Layer 2 of a small transformer language model trained on English Wikipedia (8 layers, counted from 0, width 128).
A neuron's activation on a vector x is SiLU(gate . x + bias) times (in . x + bias), where the dot is the dot product.

Input weights of the MLP neurons that the questions are about. A number n stands for (n - 500) times 0.00071.
n12 gate (bias -0.101): 513 430 457 504 753 533 370 290 563 931 469 697 461 437 457 445 593 491 382 608 542 350 737 469 357 407 408 459 420 460 684 544 478 536 421 589 633 700 564 457 428 491 261 459 518 848 544 327 648 384 725 505 659 424 437 572 404 496 569 280 274 536 241 763 643 349 363 575 585 260 615 332 337 456 524 352 771 709 656 545 482 459 598 518 795 602 442 602 276 646 482 432 557 582 381 978 315 683 509 469 234 381 434 761 521 743 473 619 460 263 697 559 321 488 600 329 283 281 583 410 671 482 267 657 448 684 574 446
n30 gate (bias -0.015): 514 561 260 424 264 322 633 680 334 711 726 304 569 524 459 549 594 430 625 445 675 495 515 642 693 520 472 370 627 252 559 561 476 461 530 816 528 287 340 332 742 697 168 719 578 361 570 435 333 320 490 789 349 348 428 495 388 394 523 706 500 476 563 674 377 741 491 533 358 697 622 524 697 730 357 457 637 418 860 331 775 197 495 232 596 679 729 939 495 350 519 380 597 220 664 722 683 254 268 565 318 364 641 608 386 638 367 702 523 695 309 539 830 566 370 463 547 612 451 378 352 406 419 400 465 400 426 360
n69 gate (bias 0.032): 221 733 570 433 481 364 395 303 404 775 672 427 630 690 337 580 928 444 725 361 655 532 395 356 565 676 415 456 696 461 421 510 369 329 615 447 678 651 579 574 524 284 286 525 446 241 618 460 737 307 617 465 572 258 656 592 530 585 500 421 510 592 132 542 306 922 581 514 486 437 793 352 681 510 634 582 519 544 630 755 486 500 663 614 427 218 451 865 482 619 232 301 590 304 471 627 713 409 372 367 369 300 605 657 820 690 582 448 235 360 349 692 340 361 354 367 725 658 410 597 413 648 447 408 648 833 608 747
n72 gate (bias -0.032): 429 185 492 400 411 561 522 560 335 460 310 538 620 454 158 560 611 518 361 580 433 192 478 339 601 405 565 513 545 546 476 550 454 648 823 364 575 418 615 484 329 292 599 568 462 513 373 400 513 454 538 697 516 638 264 563 670 569 241 468 517 671 551 444 582 446 851 529 579 395 633 595 623 607 174 433 471 576 649 107 439 412 479 581 492 640 333 401 358 693 403 437 679 492 549 427 744 529 360 688 475 615 270 422 504 695 595 323 856 475 577 475 553 643 598 749 508 496 323 309 596 303 613 496 456 617 671 627
n94 gate (bias -0.029): 301 311 728 609 576 533 634 428 363 232 643 520 489 528 594 322 647 715 536 519 445 736 219 554 579 577 776 425 481 653 571 446 367 365 630 473 387 516 288 567 578 289 432 684 568 520 492 471 480 508 583 788 477 546 413 547 764 553 556 681 528 335 599 523 298 516 663 385 500 548 412 260 276 546 596 798 578 552 543 556 473 425 730 492 325 318 292 431 593 686 532 319 710 532 542 504 462 574 663 450 488 566 477 720 466 306 613 612 419 504 473 572 668 573 718 588 585 432 654 750 571 566 723 402 459 422 385 564
n126 gate (bias 0.008): 555 255 611 584 586 460 535 526 616 533 450 318 537 308 533 348 537 348 586 512 380 658 469 454 537 412 661 607 174 564 512 248 322 641 281 475 714 232 461 484 584 570 352 539 612 483 310 403 487 179 394 509 425 639 598 326 530 496 565 814 583 381 200 736 243 429 429 612 496 517 274 237 425 487 604 525 508 526 521 684 488 363 462 444 594 416 530 828 340 529 410 479 558 200 492 459 561 567 307 554 683 579 633 342 321 824 391 475 367 247 380 431 595 355 512 438 655 539 242 572 594 562 458 831 380 766 566 445
n137 gate (bias 0.002): 74 443 432 496 605 573 578 415 582 624 607 508 261 341 568 710 488 706 517 464 476 595 379 595 488 556 488 571 438 458 460 368 537 433 594 488 492 858 297 623 425 242 662 407 496 513 484 721 496 467 329 535 438 253 215 345 492 589 305 528 432 650 428 648 586 273 422 744 620 576 722 594 508 361 491 595 570 568 707 471 630 831 335 585 445 644 304 629 213 705 362 208 411 542 435 585 703 438 673 659 412 541 480 639 313 601 488 656 504 429 626 660 593 512 379 317 245 453 599 468 705 516 571 550 233 591 569 342
n158 gate (bias -0.072): 557 637 597 361 490 437 659 416 557 627 366 289 634 208 517 669 447 523 482 579 588 411 463 620 297 430 465 644 627 454 609 397 521 467 541 514 635 400 274 323 518 655 603 744 537 518 608 575 597 504 432 612 560 511 460 407 409 681 633 442 500 568 525 435 434 762 493 622 624 388 705 310 328 648 233 628 404 290 415 514 427 410 518 412 536 514 611 478 257 532 644 586 660 500 514 237 267 209 446 542 403 493 465 408 469 553 585 482 664 593 455 576 514 467 559 545 521 609 356 588 385 514 707 625 635 689 524 481
n204 gate (bias -0.146): 655 284 437 762 277 639 375 456 630 517 641 336 666 583 500 469 292 295 579 682 528 512 518 517 334 375 449 430 291 686 636 662 630 443 781 385 192 406 219 525 634 496 301 452 496 417 293 491 215 556 413 432 359 161 535 626 685 475 500 330 398 617 483 508 531 526 632 597 448 561 642 636 479 240 514 328 547 579 741 369 513 304 650 575 386 577 621 326 618 496 382 478 378 382 411 157 715 393 544 741 465 436 632 687 409 375 165 364 441 707 352 373 525 408 719 361 496 720 469 397 613 377 474 548 273 651 475 707
n234 gate (bias -0.077): 266 415 748 303 500 504 645 584 535 603 353 318 643 292 337 466 609 513 892 421 356 646 641 320 349 620 424 488 366 356 449 569 203 592 411 455 623 586 664 429 484 397 686 559 374 433 403 444 661 373 450 694 394 741 633 674 219 448 520 286 602 583 500 520 457 353 606 395 607 567 445 398 634 459 553 591 782 303 672 496 698 454 414 580 642 402 500 624 348 699 338 359 460 496 374 424 279 434 521 415 351 533 687 366 472 369 652 220 225 405 383 538 653 439 408 569 476 706 683 418 517 492 727 554 435 504 476 186
n256 gate (bias -0.077): 626 496 512 406 819 442 701 673 332 725 523 504 565 432 641 561 613 747 536 587 526 708 500 704 431 488 527 464 633 330 613 633 334 424 459 476 449 619 512 523 536 299 614 577 152 732 597 628 298 654 580 666 414 500 496 468 508 458 440 443 459 524 564 504 781 680 351 299 717 712 731 531 473 402 399 591 520 548 350 412 423 504 429 302 264 644 667 557 298 535 839 671 442 476 660 442 534 359 199 648 536 363 457 535 473 507 712 508 725 599 554 629 485 452 357 523 590 661 582 733 691 512 559 452 408 508 396 552
n12 in (bias -0.032): 631 338 432 875 468 554 681 471 256 319 649 637 599 253 319 490 625 470 605 324 633 369 568 589 87 686 275 472 570 392 379 612 594 581 578 356 425 735 385 374 622 417 292 562 567 567 159 613 519 495 614 623 709 565 624 524 442 720 558 405 151 283 591 242 646 654 593 247 486 614 712 616 301 681 470 458 719 510 631 214 408 324 481 654 76 402 727 305 389 486 500 547 583 576 625 249 365 523 495 625 344 579 500 333 762 504 519 500 196 763 514 696 807 465 569 472 458 634 588 290 481 653 382 585 317 467 362 444
n30 in (bias 0.080): 379 408 524 828 405 352 470 434 331 308 628 533 555 615 516 312 496 423 525 520 688 434 437 315 433 580 440 508 592 610 717 303 626 385 525 697 605 648 479 651 528 749 387 446 517 250 858 441 602 342 717 236 484 375 512 872 641 571 465 430 600 459 385 547 571 633 713 420 330 389 504 484 572 536 496 390 734 450 464 372 118 377 512 329 327 432 545 454 412 680 299 357 417 574 460 496 621 512 446 388 786 604 664 596 558 302 383 484 655 516 774 636 524 477 460 492 375 603 697 512 557 468 520 423 675 496 294 646
n69 in (bias -0.063): 562 871 478 412 444 486 394 428 546 645 232 326 491 639 470 413 461 228 581 74 818 491 458 443 710 366 708 585 399 593 330 522 291 504 266 504 451 629 396 369 655 541 464 618 318 415 357 556 749 394 643 449 575 840 348 245 450 621 292 397 303 540 414 658 431 747 654 635 703 473 518 500 439 373 666 686 438 369 637 640 574 518 756 464 554 539 380 698 798 290 500 585 296 441 706 672 364 350 450 430 446 474 491 303 641 542 540 522 504 340 730 495 634 525 413 504 566 518 133 673 612 513 638 358 565 682 266 505
n72 in (bias -0.004): 359 263 516 496 476 656 345 470 323 340 640 579 448 231 283 504 598 636 609 364 386 333 478 467 368 707 488 483 410 408 556 620 529 580 835 496 624 543 517 425 388 250 509 356 640 437 565 700 546 525 563 544 426 686 576 504 687 427 373 236 427 633 681 624 642 265 665 537 744 315 594 775 447 512 633 583 479 682 616 285 321 777 649 385 462 866 412 293 343 594 525 337 638 584 598 658 671 521 732 745 433 705 439 525 360 566 334 438 508 558 573 449 545 713 435 488 302 542 620 528 358 369 463 221 377 454 581 523
n94 in (bias -0.058): 145 258 574 508 419 543 575 407 453 372 474 530 267 439 420 535 616 824 657 613 507 685 457 353 529 598 589 653 702 625 504 639 527 650 680 534 184 516 562 569 549 370 570 616 484 374 303 532 530 727 393 619 369 516 477 473 535 529 395 518 512 481 623 620 551 477 414 500 643 523 383 451 466 485 585 678 688 600 481 389 571 580 557 422 504 350 424 449 625 612 707 378 615 519 332 658 366 575 743 612 412 624 422 788 715 170 538 418 485 632 285 542 696 468 559 574 414 581 516 644 511 619 648 356 512 288 489 417
n126 in (bias -0.039): 372 275 678 405 423 296 643 602 543 468 669 383 672 328 669 350 660 702 513 676 300 655 595 483 372 530 667 471 389 262 878 649 608 622 478 574 632 517 593 687 238 470 389 258 325 668 520 552 417 309 542 539 656 580 601 533 564 330 464 416 474 663 437 476 470 463 603 863 459 466 295 566 406 553 567 192 562 284 550 517 533 664 641 155 340 755 483 560 386 607 651 529 512 40 549 593 420 537 661 602 408 516 676 389 548 516 529 590 476 517 471 348 488 488 601 520 500 381 702 587 479 656 367 567 548 367 606 654
n137 in (bias 0.004): 509 635 591 380 647 671 791 527 374 530 443 339 491 567 672 601 382 312 518 590 672 666 546 346 380 717 426 518 641 700 500 474 482 432 578 672 341 518 323 67 558 288 642 891 505 702 374 690 339 362 643 481 504 699 612 469 232 349 547 577 431 255 428 286 661 363 540 687 354 482 281 531 399 685 557 500 518 735 416 599 639 464 544 327 302 329 379 555 609 588 608 518 600 328 636 422 645 637 523 312 598 351 461 610 479 371 571 592 971 664 548 482 240 322 543 670 813 183 532 496 496 447 478 527 641 620 604 306
n158 in (bias 0.014): 742 598 659 386 375 533 615 424 622 579 641 342 600 255 455 710 423 500 713 452 652 456 519 387 607 507 319 424 775 307 442 518 618 424 589 376 606 541 241 432 518 678 522 642 628 341 545 612 736 568 342 478 493 466 504 248 369 754 435 376 496 661 500 583 389 677 436 720 511 468 709 504 500 465 336 571 521 609 404 406 434 446 433 485 395 556 475 563 378 546 641 543 664 663 408 472 500 454 500 581 482 454 479 585 558 644 603 570 556 536 469 573 430 337 409 416 376 602 374 514 252 651 464 636 564 689 368 263
n204 in (bias -0.076): 330 443 657 576 343 561 234 399 530 401 309 509 491 323 509 764 465 576 541 690 669 272 444 206 478 453 412 754 118 572 633 371 343 382 333 487 580 411 711 697 531 430 463 454 339 659 496 556 442 504 536 476 731 447 867 934 404 657 775 405 343 613 618 163 278 638 504 157 580 464 583 571 319 407 630 74 295 532 496 523 579 672 522 698 350 700 459 184 517 566 400 536 355 527 531 278 487 482 728 615 360 558 531 571 539 466 429 491 562 370 544 555 246 446 513 394 429 541 611 440 536 473 451 311 311 626 614 593
n234 in (bias -0.051): 437 665 504 337 582 723 365 324 476 472 550 428 492 636 346 379 748 709 241 714 405 311 421 475 581 483 553 653 222 559 476 575 437 423 622 371 479 469 380 376 496 587 405 354 607 767 327 443 529 387 728 584 479 464 627 623 928 308 452 795 266 483 317 435 465 600 616 446 759 585 599 463 351 322 446 592 396 577 462 381 442 627 312 547 849 454 268 409 373 604 364 301 537 615 546 431 436 575 513 566 263 724 467 359 488 382 446 533 319 429 484 308 582 516 639 430 508 736 557 544 310 322 660 702 549 760 258 431
n256 in (bias 0.021): 474 542 404 616 689 540 356 482 500 500 632 556 500 343 571 433 661 664 649 429 541 661 509 466 258 316 441 552 244 617 599 684 452 247 429 393 483 715 680 360 276 666 620 354 71 299 563 631 418 478 639 477 491 872 784 422 328 643 397 475 602 600 623 467 562 376 577 280 289 587 611 692 628 509 588 634 577 434 315 426 369 426 500 575 636 376 548 366 459 470 578 847 521 272 445 391 401 552 452 496 405 440 679 500 148 419 642 359 475 267 475 531 319 448 677 403 859 540 228 426 726 657 725 400 464 440 462 721

Each question shows a token from some text and the vector x that enters the MLP there. A number n stands for (n - 500) times 0.0063.

"iet": 309 430 451 371 585 598 552 493 337 464 446 682 633 435 612 514 595 461 524 485 632 540 433 428 453 521 383 390 415 533 375 562 534 604 678 575 541 553 598 505 445 494 434 622 585 517 378 525 479 557 537 622 487 424 517 452 468 477 563 456 462 550 584 557 582 389 521 554 372 576 459 386 517 403 237 458 675 416 437 565 445 531 594 628 250 492 512 517 664 394 635 621 351 411 537 536 431 443 587 526 507 507 521 389 540 527 347 368 518 497 457 417 557 423 447 497 543 478 627 371 636 524 331 519 545 420 549 491
Which two neurons fire most, strongest first? n158, n69

"itional": 525 475 479 477 611 635 678 236 427 404 569 591 498 448 631 443 665 429 377 578 476 443 471 532 490 441 531 458 417 532 442 573 474 652 540 499 558 455 564 585 581 631 576 442 604 557 420 647 534 546 332 570 499 579 572 496 530 596 564 424 496 577 578 535 412 398 615 419 397 518 438 536 499 566 509 334 518 511 312 497 395 487 397 297 463 497 437 496 426 518 527 442 335 395 544 549 407 687 496 568 477 483 462 494 381 464 551 520 493 493 575 586 485 592 568 412 658 495 477 494 394 538 433 438 342 482 342 345
Which two neurons fire most, strongest first? n69, n126

" L": 463 390 585 514 509 555 555 408 337 323 451 452 575 554 467 462 626 529 369 435 453 501 342 564 515 355 465 346 567 601 490 435 547 373 346 531 497 630 403 400 486 563 506 461 585 360 493 413 533 512 509 506 559 514 791 517 473 530 439 460 371 498 557 513 551 433 654 342 496 507 374 641 399 496 424 633 356 503 494 423 477 415 511 458 514 460 505 425 646 401 433 354 489 420 386 474 446 621 415 562 616 573 464 555 489 487 392 437 484 291 601 465 483 494 457 476 416 483 652 594 433 472 493 293 578 416 498 571
Which neuron lights up most? n158

" Date": 470 511 459 496 438 568 496 427 604 483 462 667 448 608 665 459 442 531 430 424 353 517 466 605 341 340 447 326 574 477 246 426 493 433 453 315 501 480 552 450 471 575 698 429 532 404 554 557 454 434 516 536 528 535 634 592 532 537 618 360 667 408 584 480 487 593 452 617 513 469 370 555 655 565 415 529 630 582 546 575 454 506 636 375 576 654 456 325 356 584 651 455 513 489 488 528 533 600 470 346 565 444 649 380 594 439 550 462 502 372 462 578 498 525 506 503 762 538 487 491 525 476 374 481 636 522 461 504
Which neuron lights up most? n204

"um": 557 535 557 462 613 565 496 528 587 454 433 550 589 461 518 417 716 551 373 471 475 453 422 193 682 523 548 596 670 592 433 453 527 590 419 481 504 558 483 415 515 691 385 409 395 584 335 541 549 609 411 498 522 544 459 711 475 523 518 535 496 560 631 534 505 394 691 637 417 491 404 569 519 481 368 357 376 473 512 476 470 515 366 715 479 425 590 586 700 544 650 422 525 470 369 502 617 532 502 569 527 350 569 458 415 449 423 500 554 622 514 454 522 477 571 537 433 671 469 383 462 516 635 488 616 594 460 459
Which neuron lights up most? n12

"ours": 470 464 460 535 517 455 559 471 475 307 483 543 460 576 463 412 564 524 452 429 482 489 380 420 501 439 411 430 511 461 373 583 569 576 373 408 560 550 424 364 594 445 632 408 508 512 488 769 631 578 411 584 525 538 641 534 440 489 585 482 695 516 602 647 479 499 698 519 533 564 457 713 463 379 401 445 523 585 459 501 494 393 574 555 483 679 558 589 475 391 435 434 497 517 434 350 602 589 512 360 488 394 492 343 373 519 465 375 458 533 446 458 450 432 488 496 478 378 651 412 612 513 382 656 427 597 487 397
Which neuron lights up most? n94

" law": 496 480 440 528 504 601 457 430 332 269 420 582 494 583 534 423 627 518 583 552 429 518 512 507 332 467 537 519 530 414 681 520 562 566 611 512 624 488 436 480 496 519 505 307 490 432 440 678 526 662 390 464 548 440 511 488 543 558 449 440 388 437 520 586 481 566 547 537 389 443 428 632 439 467 469 524 468 512 511 573 440 407 494 498 692 470 458 512 532 557 583 448 517 473 431 662 434 531 344 632 554 452 470 311 544 531 484 463 512 393 362 454 466 331 575 400 673 498 504 578 526 293 448 632 495 417 546 302
Which neuron lights up most? n126

"The": 507 590 515 444 527 570 514 378 481 611 480 513 649 549 425 409 647 526 509 517 471 484 522 485 517 373 481 401 493 647 568 386 418 521 614 460 591 397 604 533 618 652 734 456 479 444 505 567 437 387 490 600 530 482 627 461 446 636 371 457 391 520 637 582 492 508 463 481 458 395 457 488 489 526 398 447 474 585 414 496 354 459 431 420 424 493 422 521 534 528 610 513 623 412 546 581 509 442 469 356 426 421 475 417 595 339 558 581 585 497 627 419 525 498 468 743 618 578 460 496 406 460 589 367 398 444 455 197
Which neuron fires most, and how strongly? n158, at about 0.26

" the": 442 616 507 550 510 660 476 338 488 541 444 389 636 533 424 507 654 572 464 535 512 547 488 521 575 463 507 515 493 555 510 438 524 484 538 458 531 445 659 582 610 572 626 426 567 381 479 623 409 458 533 428 493 595 559 504 457 558 302 509 512 613 504 485 484 555 469 463 591 473 375 524 525 585 458 539 440 602 440 490 445 465 514 536 440 501 515 491 638 604 574 489 535 447 514 601 487 464 425 218 465 440 517 490 536 338 583 420 491 420 596 396 517 480 599 457 576 596 496 454 433 426 558 336 326 510 411 167
Which three neurons fire most, strongest first? n234, n69, n12

" ": 549 536 399 459 571 408 584 389 533 508 593 564 570 615 567 478 655 525 470 658 455 482 454 523 275 425 488 475 429 468 577 492 600 447 535 441 532 446 556 451 560 421 634 396 670 530 458 634 611 470 487 535 563 537 490 548 433 468 464 416 489 576 516 491 443 516 541 480 613 496 264 749 482 524 450 531 547 468 339 475 374 389 330 463 583 274 549 693 549 408 512 445 448 543 424 501 437 485 354 581 502 503 639 484 493 438 332 367 453 470 640 379 486 656 497 503 564 645 491 541 507 572 446 396 519 534 496 591
Which neuron lights up most? n137

"A": 455 499 507 476 552 578 618 508 505 597 513 465 510 558 420 368 518 479 426 435 393 547 291 453 487 297 539 509 557 395 609 371 562 589 655 476 442 545 700 538 523 584 721 370 362 510 500 480 495 643 428 425 503 637 478 458 424 681 381 439 416 519 672 509 412 344 495 402 414 514 506 479 535 383 460 363 594 645 494 376 495 399 465 437 547 370 593 474 487 469 479 507 435 375 402 488 500 374 403 535 639 378 545 477 483 494 422 488 553 480 757 281 537 355 385 463 459 515 546 436 565 418 676 390 565 496 545 392
Which neuron lights up most? n256

" Ann": 518 558 524 459 515 527 570 512 542 413 587 537 540 504 540 528 567 550 308 414 458 319 514 553 611 338 422 462 604 542 478 534 545 608 356 459 485 472 529 432 331 481 466 501 564 484 515 395 493 583 505 453 395 566 670 554 395 534 572 355 387 630 623 516 581 571 755 565 349 511 348 655 560 653 429 471 435 557 522 437 439 457 425 384 559 483 542 587 582 420 579 456 589 491 365 513 456 515 626 443 666 466 601 393 552 307 407 414 589 470 451 425 520 516 543 416 516 522 425 537 600 612 449 478 543 485 623 418
Which neuron fires most, and how strongly? n234, at about 0.11

" |": 535 481 531 573 478 540 630 399 546 516 485 550 509 525 557 392 514 488 536 490 452 452 423 526 399 412 491 490 560 410 545 364 689 418 473 469 579 320 680 465 522 517 498 521 578 407 460 631 444 477 619 423 533 603 572 542 487 548 491 574 408 500 450 474 488 472 450 565 548 556 586 533 555 509 321 471 451 580 393 457 442 759 469 434 473 496 495 626 460 549 552 422 489 440 423 567 518 629 504 436 581 440 522 487 500 586 485 442 490 420 531 482 502 482 486 510 475 591 530 582 461 480 508 414 68 486 473 415
Which three neurons fire most, strongest first? n126, n94, n69

" FRA": 526 456 464 447 455 667 661 493 541 561 591 501 395 615 530 464 612 444 427 460 428 457 458 694 599 407 520 419 688 504 516 607 596 489 400 413 327 568 548 537 501 364 473 544 537 453 449 584 465 597 617 427 468 483 671 611 472 463 367 400 429 437 567 472 424 578 572 413 432 310 398 423 494 478 414 451 531 509 447 426 486 393 462 497 517 558 509 523 363 424 450 441 505 467 455 424 563 538 610 343 663 600 536 436 494 653 418 553 506 265 622 284 536 431 492 675 535 412 441 519 493 425 346 348 523 469 589 427
Which two neurons fire most, strongest first? n158, n204

"S": 409 492 394 623 549 533 591 607 415 491 446 494 425 421 440 359 592 480 415 474 464 541 388 491 514 353 557 424 641 460 385 475 437 397 699 422 458 560 624 528 649 658 753 337 395 586 428 490 580 564 439 477 600 560 621 632 471 659 465 439 475 547 494 451 434 568 486 456 322 550 473 451 458 496 334 484 546 562 379 255 388 407 336 494 541 458 680 511 684 461 400 462 478 504 460 490 618 491 481 494 566 469 525 505 561 627 440 399 470 432 694 382 461 524 508 466 407 512 613 464 536 547 624 420 548 435 520 393
Which neuron lights up most? n126

" stat": 510 454 365 538 302 424 523 501 463 425 410 517 482 530 498 374 599 507 455 460 432 502 345 566 554 389 719 427 510 431 435 434 466 557 516 509 533 494 421 421 320 492 624 393 546 411 509 721 589 450 421 407 558 509 589 378 334 586 527 532 401 501 641 538 583 675 756 548 557 538 291 597 580 506 499 533 401 504 377 554 487 447 499 472 603 523 476 623 535 465 577 547 384 546 469 556 598 705 507 576 503 477 610 419 547 277 527 535 548 560 504 608 393 598 522 414 611 498 352 546 527 441 350 542 561 442 472 396
Which neuron lights up most? n204

" of": 469 505 608 464 522 697 461 429 533 705 456 373 451 553 599 471 607 447 511 510 494 458 484 451 426 431 495 353 430 726 475 508 429 444 542 571 471 586 476 517 545 508 581 507 536 521 453 596 491 406 473 469 449 840 513 509 449 543 610 558 565 525 457 500 576 473 539 506 437 569 542 628 513 466 406 422 495 484 521 413 551 531 470 540 449 533 531 658 589 482 453 500 443 464 480 584 488 608 381 377 538 539 384 439 719 536 492 489 511 505 607 537 505 401 675 423 622 648 567 543 505 490 418 300 244 459 452 257
Which neuron lights up most? n137

" 1": 497 398 376 590 498 590 606 195 648 481 489 399 504 585 553 297 636 486 399 421 339 494 458 393 507 479 428 544 494 511 578 542 648 335 513 439 552 456 597 491 489 503 490 584 585 482 403 429 521 692 543 538 565 634 599 523 510 517 511 391 509 468 404 556 394 418 562 490 592 495 446 683 567 489 418 619 583 516 332 357 606 345 472 529 543 504 618 586 400 469 544 593 544 602 544 478 521 551 525 502 459 382 630 528 545 450 383 416 548 413 697 410 454 463 434 580 623 552 556 509 557 495 477 454 553 675 475 467
Which neuron lights up most? n234

" Y": 440 513 418 261 490 597 504 581 401 538 373 423 496 513 592 503 674 650 441 482 408 639 377 485 460 417 580 484 587 484 426 549 534 542 387 527 518 515 564 508 476 502 414 368 540 319 496 407 559 552 437 479 676 468 646 606 408 580 597 521 458 548 618 386 468 526 598 449 442 406 362 555 601 408 506 486 542 547 394 466 501 414 524 461 522 492 495 460 704 535 347 557 443 531 424 641 434 490 461 575 590 416 502 536 558 467 365 526 361 394 516 539 626 486 493 676 364 692 544 572 501 533 532 398 635 359 613 483
Which neuron fires most, and how strongly? n137, at about 0.34

" kept": 492 487 465 390 600 445 491 532 527 411 508 478 531 435 526 545 574 577 488 465 429 520 384 507 469 473 544 404 430 567 550 637 595 414 497 427 518 596 374 446 620 582 650 458 681 462 554 769 643 449 304 496 524 415 595 476 450 553 467 513 470 597 491 622 434 613 496 411 549 495 508 511 434 391 431 577 700 465 386 461 571 628 534 524 514 444 524 528 672 546 544 485 386 470 422 524 517 531 550 465 638 521 472 481 488 431 396 472 575 515 398 595 523 317 531 277 702 549 506 571 536 526 436 452 359 578 560 234
Which neuron fires most, and how strongly? n158, at about 0.16

"R": 387 462 469 605 607 601 555 549 451 709 495 439 505 553 476 387 501 502 489 453 402 559 413 577 620 390 365 413 608 371 554 536 448 511 556 514 487 543 619 401 516 627 726 373 450 410 416 408 537 611 359 477 613 463 571 608 246 783 488 512 439 490 658 418 521 487 644 357 425 531 484 462 496 539 369 577 464 570 417 435 499 479 511 361 639 312 673 510 619 470 447 421 466 438 375 516 513 513 528 369 615 459 479 520 444 546 559 424 434 399 730 475 445 563 570 473 422 473 531 524 520 490 648 464 568 477 519 390
Which neuron lights up most? n126

"hr": 317 440 547 479 572 503 500 563 525 478 556 553 398 677 507 539 604 471 423 495 361 553 576 317 557 537 563 464 513 434 597 424 531 650 282 432 464 570 490 543 570 765 440 620 516 408 453 714 499 619 549 441 400 609 593 692 555 591 566 467 437 534 689 579 562 602 716 447 527 530 419 389 495 549 494 515 494 432 397 515 458 584 533 491 517 597 534 628 691 485 556 455 531 427 527 472 613 483 666 505 372 528 490 464 535 468 376 415 436 442 523 436 480 474 628 444 560 392 639 463 495 443 390 371 569 644 462 402
Which neuron lights up most? n94

" September": 439 360 399 439 404 710 429 443 677 425 540 715 539 654 526 380 510 502 461 433 450 458 476 431 397 351 490 413 711 556 496 364 526 489 465 532 481 586 513 505 513 456 496 231 525 551 610 483 460 444 545 385 517 486 508 567 562 415 531 470 576 589 567 508 453 343 570 567 505 289 453 569 643 540 447 566 636 572 375 485 519 515 601 410 579 564 573 458 458 444 612 519 498 511 517 509 397 622 424 559 585 516 548 472 614 466 483 293 458 356 393 436 492 500 471 537 636 500 611 434 535 540 363 327 494 547 421 502
Which neuron fires most, and how strongly? n158, at about 0.24

" at": 547 542 632 464 552 538 476 667 603 683 375 483 480 575 514 475 530 493 346 440 403 669 466 475 482 440 470 417 369 461 667 384 483 300 527 442 454 537 509 476 557 474 479 582 522 413 372 579 368 551 414 496 528 698 562 545 503 379 576 531 489 519 537 576 508 597 558 469 512 383 605 695 465 495 401 570 581 577 461 531 525 640 392 388 541 438 446 474 488 513 592 451 426 660 421 484 473 409 506 378 560 539 423 407 635 525 463 437 554 318 426 448 538 374 643 572 610 455 588 396 471 443 480 404 390 457 416 357
Which neuron lights up most? n234

" each": 560 474 443 667 573 452 414 258 607 568 485 394 586 543 480 490 696 475 488 508 485 378 490 477 413 484 583 375 466 576 520 368 641 487 524 533 518 450 515 511 510 679 576 582 378 441 680 499 446 566 387 613 549 228 454 479 383 586 472 422 565 526 451 618 561 491 537 373 554 372 324 528 532 621 357 610 540 604 484 532 525 398 561 409 522 522 563 603 500 475 588 590 468 410 458 393 571 460 471 368 504 377 399 595 558 423 552 534 543 487 658 434 465 536 521 608 652 539 490 568 463 472 573 393 434 573 363 337
Which neuron fires most, and how strongly? n30, at about 0.49

" A": 506 505 571 461 392 539 509 429 530 547 495 486 616 550 400 399 639 494 371 467 473 532 266 501 504 265 549 456 651 567 449 457 578 548 420 402 442 525 662 537 421 662 508 654 420 470 491 494 575 588 395 544 445 662 608 477 510 539 361 490 429 534 552 529 354 486 578 364 540 361 382 534 588 443 563 349 391 643 427 401 484 316 411 456 450 492 528 468 495 482 355 551 500 385 415 530 479 470 511 443 679 372 541 497 540 473 402 511 465 363 616 396 570 406 317 520 436 613 478 504 434 484 572 357 511 470 538 408
Which neuron fires most, and how strongly? n137, at about 0.24

" H": 387 520 471 468 446 444 644 517 392 483 541 443 441 622 484 522 692 571 554 515 501 600 363 455 535 451 528 393 507 422 549 457 565 425 284 443 487 550 458 459 534 602 358 442 527 335 631 559 671 585 412 558 504 596 574 504 491 526 657 457 386 647 495 567 487 507 676 394 478 390 312 588 427 486 515 516 524 424 460 341 466 446 433 623 483 419 654 512 652 468 534 414 509 377 344 500 595 469 501 526 635 418 463 543 485 373 511 472 389 221 398 412 587 474 521 518 379 547 586 527 518 551 501 313 512 452 536 454
Which two neurons fire most, strongest first? n94, n30

" Virginia": 433 498 487 409 589 776 612 510 551 464 529 545 506 519 598 594 627 504 315 495 308 409 527 436 564 498 297 437 478 612 508 420 567 515 362 386 480 454 491 525 502 401 594 375 733 363 539 653 515 451 548 365 496 528 667 630 470 498 419 393 471 528 532 523 511 545 734 485 450 453 345 508 569 505 606 590 541 596 520 608 531 390 501 313 581 549 450 459 561 552 526 418 606 470 480 558 407 494 433 355 668 493 441 428 529 575 278 404 598 311 525 493 529 488 553 543 452 404 379 552 505 463 454 448 352 430 447 344
Which three neurons fire most, strongest first? n72, n158, n204

" B": 525 510 438 503 548 532 645 518 550 477 439 553 480 542 504 427 489 535 455 548 482 646 250 640 481 348 530 535 555 497 521 362 560 511 317 524 464 625 475 522 406 597 474 565 526 348 489 533 667 432 527 547 489 500 632 559 514 603 563 404 466 543 486 502 419 545 631 446 460 565 225 524 632 543 451 379 321 559 373 343 560 356 527 385 531 548 519 523 617 409 406 576 495 445 314 566 521 465 528 428 601 520 368 502 482 505 506 448 464 308 611 429 534 445 613 458 344 604 550 572 361 514 678 406 559 363 539 460
Which neuron fires most, and how strongly? n12, at about 0.26

" Id": 454 558 532 357 409 563 435 538 463 579 300 551 507 522 629 626 600 501 369 520 432 428 436 550 484 361 496 511 400 393 436 467 542 544 534 479 593 535 535 440 456 584 540 311 465 376 619 501 487 658 532 471 568 435 496 514 432 558 546 447 339 566 654 528 525 418 728 432 563 409 343 538 547 571 586 581 548 497 565 577 435 447 407 328 430 368 723 602 668 473 389 500 311 467 302 548 439 506 358 362 634 423 378 445 579 459 250 524 526 473 434 461 418 439 517 597 468 508 530 501 560 486 302 462 542 411 534 556
Which neuron lights up most? n158

" American": 520 451 556 375 646 858 532 463 504 676 518 568 528 500 456 490 682 393 468 535 500 431 438 513 477 516 344 465 400 437 488 588 573 612 545 403 559 528 486 654 440 527 558 548 530 439 533 629 491 473 518 542 450 579 484 597 564 515 465 496 281 520 523 464 522 503 594 467 438 324 515 508 556 511 620 304 530 495 444 426 475 398 460 443 608 612 565 345 656 618 502 435 584 549 535 545 443 678 364 375 648 388 532 426 486 439 451 306 564 288 391 407 557 387 457 598 514 358 518 581 474 471 414 468 421 477 522 334
Which neuron lights up most? n72